Layer 8 of a small transformer language model trained on English Wikipedia (13 layers, counted from 0, width 128).
Take only the direct path to the model's output, skipping the later layers: a vector added to the residual stream pushes a token's score in proportion to its dot product with that token's output vector.

Output vectors of the tokens that the questions are about. A number n stands for (n - 500) times 0.0032.
"ential": 495,204,490,589,435,539,520,220,560,451,335,617,618,620,389,432,329,258,655,698,647,436,546,756,599,483,531,431,650,448,540,380,735,426,734,420,534,636,461,613,463,533,605,385,454,509,636,698,553,661,544,498,465,287,595,479,512,481,452,360,568,487,543,304,675,437,732,647,366,691,537,197,463,490,490,590,393,339,261,427,505,539,510,630,632,274,495,439,518,593,395,411,510,425,474,738,494,554,310,473,632,639,408,537,597,345,373,496,582,297,511,498,602,509,530,494,530,406,418,506,572,434,462,510,505,454,760,208
"ided": 670,416,531,807,518,535,674,435,411,647,312,591,458,498,409,504,363,294,553,477,364,594,705,393,516,471,641,343,610,526,276,728,692,497,426,632,521,322,399,630,447,573,520,344,398,451,547,625,634,374,620,411,348,521,438,553,326,532,376,490,420,483,489,599,579,520,528,388,540,652,514,365,376,665,508,383,450,454,640,212,523,381,612,756,617,349,440,493,469,552,307,699,433,471,276,466,552,549,351,587,563,635,352,652,465,684,340,505,571,554,309,467,526,653,512,555,459,635,501,658,523,611,445,442,285,362,734,439
"ificant": 510,413,669,319,702,411,449,506,472,496,449,930,664,557,551,459,458,307,370,580,769,431,684,630,447,617,366,534,801,484,375,592,578,329,583,493,412,619,518,384,548,410,575,486,559,289,498,949,571,636,426,593,440,448,460,595,320,510,728,305,607,393,654,599,544,354,776,374,540,649,502,524,590,590,637,571,466,271,309,450,515,317,486,747,501,356,186,417,624,506,253,451,648,465,431,580,377,338,350,328,514,357,614,487,545,371,322,519,703,190,510,506,385,523,658,165,286,467,373,640,375,519,806,703,522,255,688,455
" respectively": 660,487,399,515,368,441,385,598,713,713,377,414,666,625,407,391,292,474,450,729,470,569,510,352,428,267,577,645,568,693,404,401,378,668,423,570,689,332,388,636,715,654,594,551,470,585,587,798,587,755,454,557,585,342,516,641,349,228,643,327,290,435,671,723,547,285,699,499,459,373,517,448,402,337,546,663,356,219,608,343,507,192,630,331,432,518,480,541,486,676,333,560,610,563,534,665,594,710,472,475,406,491,450,238,573,436,319,508,371,405,434,418,632,580,414,400,557,519,431,465,523,796,348,657,264,446,541,641
"ire": 614,413,494,529,710,552,734,488,510,340,712,682,394,498,404,562,341,364,305,558,690,576,458,349,507,648,404,400,594,462,548,523,471,367,419,645,510,534,453,263,577,541,453,344,384,639,518,610,371,369,676,498,443,610,509,438,683,461,432,489,681,390,474,580,557,328,305,498,428,476,452,451,490,642,667,583,510,536,652,605,579,358,585,540,432,498,450,413,553,494,537,504,549,587,599,336,723,487,395,424,452,658,405,693,256,587,421,505,338,504,426,510,466,552,392,478,443,495,642,572,512,340,437,490,475,391,479,666
"112": 609,433,710,410,447,611,537,570,435,434,510,531,599,396,586,413,292,421,397,671,538,320,594,375,594,535,437,566,585,577,444,376,554,622,488,425,569,371,398,473,626,432,405,474,444,374,514,559,593,467,435,569,637,288,445,524,461,549,457,458,510,369,538,634,568,425,641,445,395,591,419,555,542,505,602,506,477,378,404,443,491,538,416,497,654,391,519,494,608,483,318,397,461,399,499,479,598,387,553,615,514,580,543,447,487,477,386,508,606,564,482,422,456,623,402,543,528,691,422,614,557,486,609,671,526,445,563,539
"cher": 499,588,546,320,649,452,731,584,361,507,156,503,623,655,455,503,514,391,319,449,561,410,534,527,645,466,476,527,506,392,484,478,633,517,321,676,581,432,367,332,408,703,484,523,356,450,552,470,442,499,810,538,746,452,603,466,623,412,237,586,492,457,589,306,588,553,576,423,371,608,360,334,515,429,732,668,499,550,313,624,621,511,547,489,324,396,298,334,744,463,569,442,480,469,499,573,632,657,537,514,527,442,400,488,473,399,421,508,520,484,429,685,762,420,510,327,600,461,461,618,564,614,470,562,440,452,708,141
"ira": 574,541,615,526,537,550,524,409,580,453,540,401,530,330,582,543,490,580,201,479,629,572,478,500,710,572,467,591,415,593,415,432,417,471,405,530,578,410,579,565,733,615,627,494,490,543,407,437,447,530,655,641,390,544,529,572,576,368,445,300,639,377,565,397,484,349,443,397,418,345,417,362,724,655,428,749,527,504,375,310,541,390,445,457,640,488,358,507,656,601,515,508,515,528,542,304,399,628,353,407,485,657,546,607,425,669,522,504,442,416,476,406,576,417,364,357,351,783,721,670,432,359,482,515,360,484,700,370
"ouse": 265,536,649,359,546,418,589,521,554,550,456,717,781,388,299,438,567,424,447,549,842,619,537,361,662,397,476,351,654,485,549,731,579,453,272,471,503,479,787,472,456,633,347,314,576,404,395,655,510,474,611,524,467,564,556,803,520,499,577,534,618,370,562,563,425,400,479,388,524,444,419,405,382,542,641,519,402,431,595,570,330,458,467,479,422,379,443,419,307,612,250,429,542,464,431,618,492,779,418,349,448,669,620,487,388,417,402,521,400,676,526,431,428,575,435,268,629,654,344,625,629,517,474,491,473,583,507,465
" Pot": 594,612,704,478,508,576,542,496,555,473,483,640,440,529,523,393,411,485,424,507,461,332,498,527,501,477,456,372,443,478,526,445,474,558,649,466,296,455,628,488,451,402,427,391,575,561,545,522,552,641,508,389,579,545,476,685,511,363,432,352,629,512,514,378,542,501,663,394,376,521,515,372,430,658,506,503,537,566,512,496,390,431,670,525,438,491,612,498,504,485,457,697,465,400,407,576,543,684,481,540,496,428,360,399,541,474,535,493,592,621,595,341,684,356,568,538,359,531,531,474,412,585,550,468,515,459,399,466
" Binomial": 680,503,678,394,687,402,489,414,570,616,140,614,709,473,279,419,392,537,540,707,611,154,552,361,561,446,606,342,734,411,693,567,589,536,388,349,356,585,477,364,519,548,770,335,555,297,533,550,354,480,682,490,503,297,382,451,424,400,425,280,571,409,292,648,371,631,499,460,522,598,578,542,857,348,421,532,391,499,619,214,465,137,458,713,621,356,650,366,748,791,44,653,428,577,756,579,418,682,666,643,658,405,679,529,452,730,519,507,645,518,256,393,559,625,462,520,302,294,268,662,499,825,592,594,345,184,594,435
"pecially": 572,209,724,423,359,635,379,344,542,502,426,708,617,549,506,441,337,291,223,537,924,410,691,408,594,299,324,450,627,624,305,404,602,736,446,294,298,361,684,401,419,628,492,672,559,412,557,678,711,469,458,619,440,390,313,623,488,392,427,407,460,414,745,609,756,307,695,523,427,845,400,334,631,517,590,830,283,582,334,339,463,526,637,564,446,407,488,271,687,669,491,458,435,371,430,476,531,536,234,445,430,402,299,750,355,648,425,503,712,348,247,479,370,719,417,469,349,723,556,812,526,697,600,924,324,125,646,596
"ervation": 635,460,447,340,580,400,556,467,538,457,403,742,572,421,563,603,271,424,634,708,547,392,713,460,474,318,415,280,578,322,382,622,742,502,515,459,542,486,701,564,458,509,480,455,654,556,697,639,473,560,676,463,492,496,496,407,502,482,489,502,495,430,358,392,565,699,739,325,347,548,612,527,469,723,463,577,386,570,421,475,460,266,362,528,548,330,455,547,550,564,211,431,672,497,447,381,637,498,586,502,366,249,502,670,484,593,435,514,628,387,448,266,397,444,512,299,511,495,538,585,610,552,515,586,412,471,729,484
" Location": 615,459,663,369,403,292,586,566,538,282,318,690,673,619,527,426,532,289,528,646,500,263,776,361,511,500,480,382,388,392,511,599,486,518,542,422,565,577,323,566,430,496,718,470,841,243,552,540,435,518,804,392,478,404,537,641,582,486,446,382,573,484,656,590,393,561,485,278,624,556,364,564,522,492,485,423,380,525,546,222,240,455,564,605,422,361,355,588,685,558,475,529,606,545,482,500,529,699,506,482,537,500,378,503,351,548,601,502,520,709,452,665,255,481,492,521,428,528,477,519,360,503,431,543,549,353,508,801
" times": 589,370,504,467,400,455,463,479,506,647,591,392,457,552,704,486,439,489,669,619,709,290,619,415,496,366,558,540,444,550,659,491,303,771,273,332,599,537,607,509,425,648,660,309,366,482,591,564,480,591,613,512,405,503,637,632,292,565,719,361,326,476,528,412,338,407,626,469,406,611,487,637,434,401,755,473,517,382,413,443,427,489,388,674,572,422,493,452,452,476,654,381,401,287,615,601,434,703,455,345,445,500,566,692,546,542,445,502,653,394,506,570,379,689,651,453,348,460,343,518,499,446,509,391,506,360,569,560
"aging": 627,375,505,422,580,645,658,718,587,684,441,526,662,397,256,623,452,468,648,494,579,383,390,611,472,628,439,281,602,303,513,502,541,756,470,484,431,495,461,519,489,454,524,547,418,494,301,548,642,480,463,454,320,314,458,443,387,502,704,382,650,420,527,374,630,456,708,245,305,622,629,524,454,440,583,505,384,612,318,523,371,479,502,602,498,301,429,364,606,678,465,615,591,534,366,585,367,369,451,526,661,498,443,646,310,365,536,504,660,397,502,491,350,544,704,497,518,692,464,252,623,572,601,544,322,401,800,539
" females": 437,543,466,307,393,375,490,365,526,694,469,461,430,334,545,419,449,561,410,720,858,453,752,393,392,493,449,435,471,706,375,562,525,530,445,410,403,620,448,632,606,706,662,487,552,328,565,824,347,818,577,431,703,328,531,721,580,221,393,282,474,521,459,594,650,528,657,423,526,327,568,489,549,218,553,639,415,711,378,466,422,273,615,633,662,432,418,585,667,713,282,300,689,382,682,484,385,408,386,530,576,255,436,629,491,569,285,512,605,312,586,292,543,707,510,372,403,662,368,406,523,623,655,661,337,229,580,372
"ances": 665,303,472,511,426,355,558,333,339,560,405,464,507,420,676,594,679,344,630,414,526,516,465,476,323,466,446,464,660,540,641,475,693,525,131,689,599,306,435,715,417,395,519,382,307,566,659,360,282,580,644,416,625,507,440,583,548,493,568,170,564,373,530,378,564,566,563,423,482,645,526,508,474,508,599,464,537,529,307,529,541,515,528,531,539,374,541,295,480,585,296,567,683,549,577,570,798,439,469,536,570,346,578,410,503,409,306,510,554,254,582,538,627,562,555,461,230,539,631,422,572,590,609,697,681,441,496,639
"stru": 549,418,434,366,492,399,647,341,644,718,514,439,547,554,438,640,506,192,541,551,549,483,607,432,534,302,485,482,619,503,361,385,534,642,371,462,478,365,559,345,406,513,627,177,688,286,561,491,696,522,603,546,472,420,433,557,589,513,752,542,447,333,706,562,640,331,564,357,484,635,411,420,633,450,467,689,442,434,503,417,565,346,507,552,606,553,411,371,503,572,581,334,772,547,665,474,719,546,596,537,477,385,342,393,309,162,413,514,509,407,326,340,491,514,480,477,308,669,567,744,570,787,430,536,575,579,778,415
"ga": 447,570,615,576,442,619,424,511,477,617,411,250,542,407,395,525,687,581,237,491,555,446,520,420,742,429,563,226,454,431,395,479,492,609,552,514,455,480,558,541,552,550,505,486,648,515,300,475,453,588,369,563,617,550,482,518,525,424,388,237,436,406,650,494,658,535,645,343,536,448,401,314,498,494,461,586,624,450,322,539,449,511,558,586,532,513,558,478,655,530,356,399,582,550,474,491,468,345,441,597,416,537,578,601,355,574,498,509,587,511,537,249,552,382,383,494,458,551,511,695,424,444,620,422,498,663,981,626
"-f": 428,237,384,467,428,461,550,572,417,537,463,385,544,539,525,578,439,481,775,559,633,570,528,485,386,535,440,634,637,566,376,410,552,442,576,544,351,478,466,424,466,425,539,547,529,472,489,457,570,545,416,589,534,500,542,500,460,459,614,622,475,412,508,288,417,569,599,450,617,516,550,536,633,388,568,466,452,513,398,492,265,650,561,560,577,568,429,524,589,326,640,505,454,414,508,361,505,596,485,387,455,603,519,483,424,680,505,508,667,464,466,423,351,563,455,588,581,660,427,522,429,380,541,625,476,487,454,436

Each question shows what one neuron of this layer's MLP adds at an activation of 1. A number n stands for (n - 500) times 0.00023.

n301: 478,518,521,464,609,692,405,505,456,576,678,458,335,516,592,500,392,492,487,441,370,510,505,433,589,556,471,373,439,506,439,402,677,367,497,523,611,528,450,505,410,560,534,424,600,517,515,379,311,602,530,608,581,477,621,490,547,516,392,433,692,541,500,426,310,530,557,377,500,295,612,573,572,444,561,469,435,630,531,547,391,587,442,225,359,485,522,423,374,573,495,458,497,558,373,558,490,403,516,423,692,511,569,517,604,517,495,389,616,461,520,367,553,412,575,638,570,547,719,326,567,561,569,629,578,528,475,508
Which two tokens does it push up most, strongest first? "ances", " Pot"

n326: 447,614,477,349,497,517,562,447,503,488,494,431,519,523,506,442,488,509,411,311,503,426,520,455,503,580,391,533,397,485,440,471,534,668,470,686,274,483,557,512,606,448,687,464,389,641,572,523,462,396,623,470,478,701,570,380,707,468,674,506,655,764,393,540,388,520,383,483,494,430,402,389,549,555,440,568,463,565,528,563,296,591,429,626,415,538,296,438,624,520,454,443,506,333,473,497,418,384,503,730,372,535,717,426,515,723,447,366,670,563,466,470,644,415,621,419,371,440,462,424,410,381,497,483,586,702,471,579
Which of these tokens does it push down most? " respectively"

n54: 451,329,492,476,561,492,503,354,470,470,406,511,624,519,524,426,616,655,511,399,506,576,513,605,448,453,397,555,553,694,435,576,629,301,429,520,574,434,470,551,397,489,467,419,524,436,275,556,474,372,513,607,290,477,430,623,549,541,543,619,416,466,582,323,638,615,449,479,468,381,531,452,637,397,590,547,526,477,626,462,458,539,456,585,532,514,485,407,542,524,605,463,571,584,316,505,508,585,469,432,576,594,631,377,435,537,519,349,620,411,440,438,574,447,420,862,595,470,500,449,470,503,451,532,526,663,381,629
Which two tokens does it push up most, strongest first? "-f", "ouse"

n145: 532,508,528,564,500,536,542,572,407,534,395,472,458,452,711,430,538,480,522,732,530,527,506,471,423,542,270,424,441,362,472,517,393,422,532,431,541,689,497,497,566,509,376,627,637,544,375,491,396,561,409,401,732,494,340,516,572,437,335,524,335,475,418,706,407,395,388,526,494,547,385,670,494,589,576,577,599,406,448,412,465,409,517,544,571,433,508,413,391,580,408,381,452,647,447,544,398,562,340,566,564,543,542,539,604,415,500,445,478,374,624,619,469,506,486,624,475,573,432,529,612,526,606,401,407,814,728,344
Which three tokens does it push up most, strongest first? "ga", " females", "112"

n462: 388,445,689,408,725,391,463,518,592,605,596,469,508,592,364,632,344,426,342,403,451,590,577,596,596,486,492,411,529,417,466,500,541,750,376,509,423,478,497,572,582,488,530,624,483,449,317,645,556,506,488,560,469,481,485,435,733,444,413,473,589,511,471,405,555,523,459,311,312,522,548,490,589,645,489,385,359,280,425,530,590,455,580,419,529,522,476,365,530,649,371,440,420,489,591,593,475,477,390,399,531,576,497,624,482,460,656,373,693,680,509,509,397,515,552,729,553,569,448,257,506,455,547,399,556,451,388,677
Pushed up most: "aging"

n508: 511,654,427,408,438,561,465,478,556,588,588,527,629,522,524,438,534,564,530,474,675,601,497,540,401,572,407,399,381,572,358,240,547,509,497,468,416,448,551,519,539,500,466,591,723,695,521,500,627,570,426,449,403,561,408,464,522,553,582,577,495,531,603,439,432,530,652,419,519,462,651,627,476,474,535,519,556,614,492,463,477,690,450,604,346,408,470,280,540,308,535,607,314,599,560,383,547,388,606,457,457,599,649,418,408,561,583,324,436,628,654,334,508,454,636,409,435,395,453,403,463,450,494,451,437,359,450,368
Pushed up most: "-f"

n194: 398,596,465,478,472,602,491,484,481,511,424,420,545,559,415,530,553,638,648,497,375,433,505,461,463,617,366,430,479,552,614,453,369,574,470,566,455,575,467,395,704,491,446,596,544,517,523,516,617,417,503,704,520,346,491,655,395,517,492,489,462,431,530,437,530,639,796,345,473,495,574,506,385,463,680,397,526,491,323,712,385,524,411,511,549,400,631,422,418,405,521,553,506,516,404,463,346,492,458,532,262,473,465,477,525,584,437,660,516,432,500,400,548,318,597,422,479,635,631,462,514,497,485,549,664,454,660,383
Which of these tokens does it push down most? "ire"

n365: 627,476,404,664,423,369,368,604,542,494,357,435,436,341,511,473,412,621,579,538,567,461,440,382,692,541,570,483,675,553,522,531,488,464,421,445,449,521,459,536,556,456,543,607,467,385,489,514,622,534,573,511,506,349,407,529,427,458,528,422,656,294,588,459,366,456,503,611,580,467,446,472,358,347,475,631,548,441,431,645,489,646,455,651,472,581,616,749,618,464,781,495,485,538,422,535,448,381,589,465,370,303,329,624,371,402,472,564,378,400,444,590,522,541,583,394,569,342,528,511,589,415,574,572,548,506,542,597
Pushed up most: " times"

n34: 503,452,531,631,409,560,633,573,545,636,439,599,535,392,448,652,368,551,534,625,412,343,567,487,567,466,394,500,376,460,338,360,574,452,500,589,580,512,549,491,541,507,337,412,475,581,299,428,520,423,528,658,578,406,389,438,475,627,563,354,652,670,709,526,447,566,630,633,450,346,470,472,593,490,534,643,628,356,521,452,481,524,394,426,544,470,514,586,406,572,395,491,633,402,765,430,470,222,442,520,479,462,517,727,443,507,500,476,261,633,563,375,289,628,466,393,297,302,425,462,558,615,591,494,774,602,586,321
Pushed up most: "ga"

n109: 491,550,546,536,464,438,413,574,766,541,515,572,552,581,635,611,573,551,471,322,531,489,468,637,391,512,588,563,425,386,425,488,759,468,518,509,404,573,492,439,414,426,650,515,521,412,475,550,598,524,562,319,408,256,601,461,309,655,591,594,381,556,541,463,616,565,358,392,477,467,548,212,558,488,512,429,463,597,599,449,576,414,377,588,243,475,556,450,555,350,685,669,391,425,414,400,572,365,372,481,574,420,472,585,572,500,628,715,554,619,378,331,477,432,450,462,725,506,600,396,527,527,579,456,401,550,422,532
Which two tokens does it push up most, strongest first? "aging", "ided"

n381: 452,355,399,531,405,521,615,340,602,575,474,443,649,432,546,621,377,393,527,384,430,508,503,655,551,519,484,693,489,529,587,461,351,482,556,500,540,429,461,395,708,558,641,457,564,443,553,583,521,624,497,514,503,423,653,430,430,475,361,486,505,542,607,465,618,716,506,586,298,562,414,572,497,431,593,264,527,541,505,528,529,489,565,514,497,524,684,567,520,467,511,519,330,508,471,465,299,577,505,383,711,322,592,414,517,515,562,514,438,517,506,500,568,494,195,334,491,494,586,452,383,545,458,486,436,544,618,447
Pushed up most: "ential"

n231: 439,454,520,483,518,415,300,681,573,667,529,365,584,421,411,376,594,520,399,455,330,505,475,651,522,405,519,588,520,512,500,503,424,634,465,620,482,511,529,364,488,539,453,360,337,450,418,437,236,468,543,649,439,479,485,529,436,425,446,589,534,536,610,578,520,523,440,669,557,439,423,439,559,637,508,572,467,512,396,450,438,595,786,444,592,635,451,684,361,340,469,545,630,492,577,633,505,645,486,509,581,434,515,679,587,552,339,518,531,370,621,673,452,384,387,609,380,400,426,391,597,485,451,554,393,740,460,383
Which of these tokens does it push down most? "ervation"

n209: 465,540,346,495,477,519,484,475,430,463,523,553,620,563,574,524,382,564,490,474,500,567,684,429,448,538,467,430,420,461,560,535,592,473,470,572,588,423,473,490,525,433,475,439,598,336,509,454,579,328,594,638,561,523,474,571,617,458,419,533,539,620,478,472,565,554,458,475,617,423,526,291,495,472,442,462,526,646,439,613,432,665,405,492,581,413,522,523,426,601,346,545,611,560,625,462,350,312,351,544,605,466,466,544,517,445,619,309,502,677,490,490,630,577,493,544,429,634,485,362,432,453,534,456,491,436,671,400
Pushed up most: " females"

n316: 487,512,351,503,336,475,641,443,401,515,400,623,505,553,565,538,484,490,609,513,473,420,618,566,550,375,629,421,540,605,413,451,497,539,427,454,437,595,673,385,443,500,569,468,428,460,517,428,315,492,402,631,379,497,599,548,427,440,477,673,553,487,388,503,528,454,438,436,651,607,478,615,538,412,538,552,691,593,549,500,579,542,508,497,595,613,484,630,535,310,500,590,462,505,484,463,512,429,493,446,572,395,546,462,601,729,370,336,380,434,484,599,442,508,528,579,569,548,508,580,336,280,404,480,566,400,370,441
Pushed up most: "-f"

n284: 652,467,451,418,458,572,543,384,285,569,548,546,658,601,300,460,430,475,463,471,698,354,527,545,391,430,476,459,503,369,664,572,287,473,557,458,519,355,391,648,509,480,629,620,378,526,438,308,460,544,450,586,577,490,536,590,393,604,543,593,577,547,466,474,623,425,600,553,680,641,584,451,515,659,218,458,500,513,533,305,288,582,449,561,484,356,452,720,490,363,564,491,493,500,338,428,670,463,485,428,721,475,626,414,629,543,538,544,467,477,289,568,543,659,491,371,621,333,746,487,555,417,457,336,589,556,550,525
Which of these tokens does it push down most? " females"

n45: 569,479,448,596,312,469,471,397,515,593,526,507,535,416,454,537,464,465,465,516,372,571,707,503,636,559,558,428,522,458,617,470,594,639,381,492,472,642,632,490,386,387,422,469,452,546,636,592,653,510,558,585,513,412,552,470,662,558,537,420,554,384,562,600,478,480,382,246,383,537,379,427,500,427,522,671,495,489,488,505,518,588,395,554,545,495,434,471,565,437,387,537,585,515,508,561,453,530,502,553,507,505,468,516,490,410,561,238,575,461,222,440,475,615,663,457,648,580,542,440,482,520,388,567,471,455,558,425
Pushed up most: "stru"

n341: 321,544,529,544,600,440,600,473,330,429,480,692,525,512,571,529,440,578,622,510,674,557,552,553,585,415,456,458,443,505,472,554,549,445,463,614,443,532,576,548,710,561,482,518,502,498,505,423,388,569,447,527,487,526,321,543,478,422,437,565,593,381,517,490,493,283,378,318,442,518,603,595,476,424,424,479,434,673,488,535,463,505,384,455,386,388,548,628,442,502,564,373,674,528,487,526,527,481,453,462,385,604,469,577,473,544,383,528,469,430,582,409,483,437,586,611,591,390,614,610,620,475,461,421,563,459,591,452
Pushed up most: "ouse"

n66: 561,358,428,492,532,595,644,347,434,605,481,526,596,314,393,472,425,487,647,535,658,431,482,486,477,618,503,572,500,492,406,397,472,400,505,415,401,403,427,459,408,530,454,606,634,702,689,562,424,460,419,412,433,528,421,586,519,376,539,505,562,378,370,495,534,523,631,422,547,623,543,521,536,470,629,457,490,428,610,390,511,452,305,624,353,419,593,464,457,411,569,500,594,620,519,614,525,505,447,398,553,414,592,497,397,586,569,450,396,535,478,721,454,353,593,478,520,705,560,524,637,396,534,495,450,495,561,453
Which of these tokens does it push down most? "ga"

n128: 672,476,688,469,531,335,606,385,618,589,432,467,505,492,573,497,497,545,566,468,520,563,422,368,597,448,519,483,593,483,370,424,488,699,554,558,409,503,408,484,478,448,373,584,542,529,672,619,378,466,634,503,497,435,390,560,545,360,594,434,582,744,299,494,445,550,441,475,666,349,489,681,546,633,566,596,524,589,426,580,457,419,432,452,522,533,513,383,626,528,293,473,471,551,376,589,568,596,371,573,495,630,406,462,534,518,433,308,503,354,403,361,533,503,585,468,500,731,389,349,460,364,556,621,468,337,567,470
Which two tokens does it push up most, strongest first? " females", " Binomial"

n477: 549,281,434,523,451,481,527,588,314,384,364,464,399,461,675,528,699,412,450,562,711,592,426,395,667,475,468,535,295,636,508,395,431,396,646,479,624,588,536,525,372,500,660,424,570,419,551,293,418,577,359,428,636,572,600,539,540,415,466,503,594,656,628,494,469,489,486,320,514,661,571,475,555,570,547,448,378,665,564,445,575,571,500,514,500,503,569,482,462,570,420,601,536,615,430,377,391,450,595,512,514,562,590,336,580,467,486,561,358,517,557,421,350,509,584,521,394,552,402,477,404,532,419,626,540,476,269,517
Which three tokens does it push up most, strongest first? " Location", "ances", "-f"

n478: 420,611,480,428,600,461,416,331,461,628,544,420,451,673,624,412,503,384,492,553,550,347,344,371,584,418,407,513,497,414,505,539,481,370,389,567,451,556,509,452,510,540,569,566,640,518,633,394,607,681,559,591,645,762,587,379,433,418,632,574,467,407,404,412,593,503,482,491,457,491,564,534,453,423,565,463,601,524,551,310,382,473,326,411,551,563,458,516,537,533,422,418,492,495,471,564,512,409,554,597,604,439,538,495,343,421,513,507,366,542,416,558,598,532,560,457,467,608,495,456,518,505,563,500,519,602,667,391
Which two tokens does it push up most, strongest first? "stru", "cher"

n68: 552,517,527,518,593,520,525,612,405,421,454,580,442,331,664,214,503,336,488,619,384,503,359,615,556,406,535,549,541,509,538,652,590,372,552,434,365,674,464,575,506,487,569,484,322,708,486,488,487,378,606,525,739,583,572,649,457,527,548,425,503,519,589,711,378,419,582,589,452,581,488,503,388,497,482,384,631,571,667,636,413,494,565,624,382,426,407,478,329,416,533,453,452,439,603,351,588,781,500,513,336,563,404,510,406,602,403,411,406,562,318,635,550,321,464,494,468,478,338,412,509,429,561,611,627,475,418,350
Which of these tokens does it push down most? "aging"

n423: 399,372,588,594,492,483,656,520,513,407,572,473,459,611,597,475,459,313,438,547,513,423,400,539,549,373,421,380,623,605,420,515,257,486,444,442,561,507,539,401,450,319,425,433,505,400,569,515,602,454,633,469,637,511,474,379,551,508,413,495,628,516,483,414,419,535,530,415,498,405,522,500,654,622,635,577,548,346,529,689,580,468,554,574,427,323,457,511,466,545,377,502,587,529,440,551,505,555,404,529,466,423,423,497,424,542,540,404,719,495,439,570,478,503,579,471,575,569,552,565,487,538,700,542,424,647,543,483
Which of these tokens does it push down most? " respectively"

n62: 520,492,576,393,500,580,471,511,604,606,722,345,393,484,465,251,494,606,459,486,488,568,632,772,492,446,511,690,424,651,530,461,530,587,410,454,279,463,390,560,506,448,414,503,467,531,479,525,482,570,603,440,539,574,448,288,452,514,564,466,418,521,544,453,448,752,617,449,517,408,561,531,416,520,522,385,521,583,354,540,646,535,559,583,342,524,523,319,638,522,617,570,679,430,486,511,581,506,634,380,522,603,644,526,494,356,539,440,449,446,506,552,525,454,505,615,488,446,450,536,283,443,308,459,497,413,433,414
Pushed up most: " times"

n253: 379,610,320,480,460,444,661,481,492,533,665,519,487,620,344,443,438,531,549,561,373,456,503,474,406,478,439,627,508,538,530,603,426,678,368,593,528,403,439,536,559,599,417,509,381,392,432,442,295,612,478,421,417,562,506,392,321,472,365,511,481,528,462,436,443,494,514,513,382,520,513,494,419,463,633,521,439,535,497,616,423,624,342,574,500,577,523,687,532,536,527,470,465,481,434,663,523,514,407,389,570,530,541,391,606,623,531,712,731,506,450,639,421,509,388,682,566,415,737,339,409,523,795,423,460,494,450,506
Pushed up most: " times"

n352: 515,474,735,688,380,457,393,386,567,425,491,482,489,529,395,453,543,560,421,425,525,643,395,438,523,462,296,445,491,387,477,506,532,601,743,431,491,361,453,601,557,390,426,574,587,398,352,432,545,418,368,353,522,494,767,718,500,563,583,574,579,703,396,534,391,515,569,428,384,525,543,517,553,649,503,385,503,510,563,607,555,451,701,525,377,606,400,560,546,521,521,552,481,244,363,514,475,512,425,588,570,619,592,389,603,618,530,366,451,481,516,594,724,509,512,722,410,608,440,527,377,521,433,444,529,368,252,419
Which two tokens does it push up most, strongest first? " Pot", "ided"

n42: 627,538,383,615,670,527,596,357,488,540,436,614,377,478,425,441,500,408,419,394,506,513,409,553,517,547,385,706,478,324,616,506,576,352,523,503,433,449,545,506,437,604,600,721,443,535,476,559,460,612,440,535,479,611,400,593,664,477,438,652,416,514,618,393,455,622,497,471,537,492,467,487,639,783,464,470,404,476,457,413,415,508,413,328,662,643,500,422,544,509,503,417,374,398,609,580,532,531,495,473,450,554,488,425,529,590,434,297,599,573,512,459,472,343,621,410,350,404,568,400,252,434,470,750,630,509,466,316
Pushed up most: "ira"

n509: 546,548,630,683,471,385,395,469,451,617,466,502,528,553,455,475,500,577,457,513,511,447,490,466,478,520,260,365,505,569,433,523,590,472,474,476,440,416,535,437,569,610,542,468,324,589,621,457,549,580,561,583,429,451,550,581,333,477,480,440,585,423,503,583,497,426,600,711,604,451,424,417,413,630,490,608,549,302,488,573,366,522,495,424,347,585,528,572,442,429,500,465,411,599,481,404,502,475,512,602,394,429,365,627,518,605,505,519,512,602,465,362,518,545,593,422,401,372,619,538,833,456,416,432,551,521,587,464
Pushed up most: "pecially"

n83: 559,365,431,588,598,647,565,469,607,413,380,290,410,475,473,528,614,624,388,558,480,456,505,497,543,612,548,560,566,509,446,427,533,555,624,389,369,516,603,613,469,342,281,500,500,379,447,713,440,483,371,526,620,574,514,419,441,475,514,673,511,472,572,588,497,614,567,522,353,472,379,506,647,509,538,567,626,556,394,406,537,435,645,454,534,431,396,641,419,595,702,454,591,359,404,519,487,395,540,688,527,528,645,609,401,376,553,578,473,273,444,477,497,605,428,515,293,563,514,480,425,602,467,461,535,325,554,394
Which of these tokens does it push down most? "ouse"

n204: 384,426,390,458,528,470,508,404,616,451,575,514,608,536,616,546,440,571,582,398,599,456,621,568,491,526,451,580,502,536,448,360,526,540,525,377,475,465,455,638,549,518,379,508,417,369,435,483,455,569,583,383,450,407,437,523,532,537,395,419,555,549,570,344,519,597,473,628,420,426,356,437,390,505,493,559,486,367,507,567,658,514,351,615,383,513,462,477,497,534,502,661,464,464,307,538,433,556,500,608,472,561,536,567,599,381,665,466,647,571,547,701,613,370,597,363,558,593,481,625,477,410,492,510,486,546,576,459
Pushed up most: "ential"

n164: 588,495,366,481,576,452,578,474,237,571,487,474,420,497,406,536,470,534,606,486,686,527,339,413,576,413,467,361,557,571,525,674,595,509,423,497,508,458,568,497,500,404,516,576,337,619,537,325,531,548,413,487,393,444,473,520,534,481,560,329,523,372,547,533,523,403,492,476,484,619,520,535,685,456,438,475,525,486,545,428,384,620,342,589,608,393,517,497,606,390,526,464,530,411,584,429,571,531,414,547,487,437,508,280,458,550,482,453,543,281,827,538,503,727,549,556,525,538,581,574,457,455,615,529,470,481,421,547
Pushed up most: "ances"

n191: 697,379,563,571,678,338,529,512,485,606,497,461,475,536,606,392,652,482,396,481,509,372,406,591,544,589,494,574,399,421,721,439,500,507,479,481,599,477,374,503,625,452,585,352,548,428,350,340,571,411,391,485,383,432,459,438,705,834,428,469,452,576,650,452,363,461,573,493,365,483,555,459,366,645,429,319,602,587,434,556,375,441,466,460,609,568,536,522,246,482,595,512,503,471,572,535,608,569,415,433,512,533,387,420,433,336,506,434,362,575,609,551,548,491,548,387,559,466,476,637,431,796,464,674,700,557,540,334
Pushed up most: "stru"

n439: 406,630,474,503,631,376,578,511,433,468,725,378,464,482,523,633,633,545,573,368,704,440,317,473,505,430,510,497,539,672,490,444,585,448,462,472,522,422,690,568,476,469,533,700,349,641,487,495,432,621,497,530,517,329,563,406,487,412,563,421,557,444,448,519,521,400,309,467,489,593,416,277,508,536,334,385,635,407,591,546,410,451,621,473,458,509,546,455,585,442,671,451,542,567,566,428,599,490,497,519,469,658,517,536,401,503,394,659,510,590,472,470,469,406,458,520,426,448,613,396,486,610,373,455,399,461,463,553
Which three tokens does it push up most, strongest first? "ire", "ira", "ances"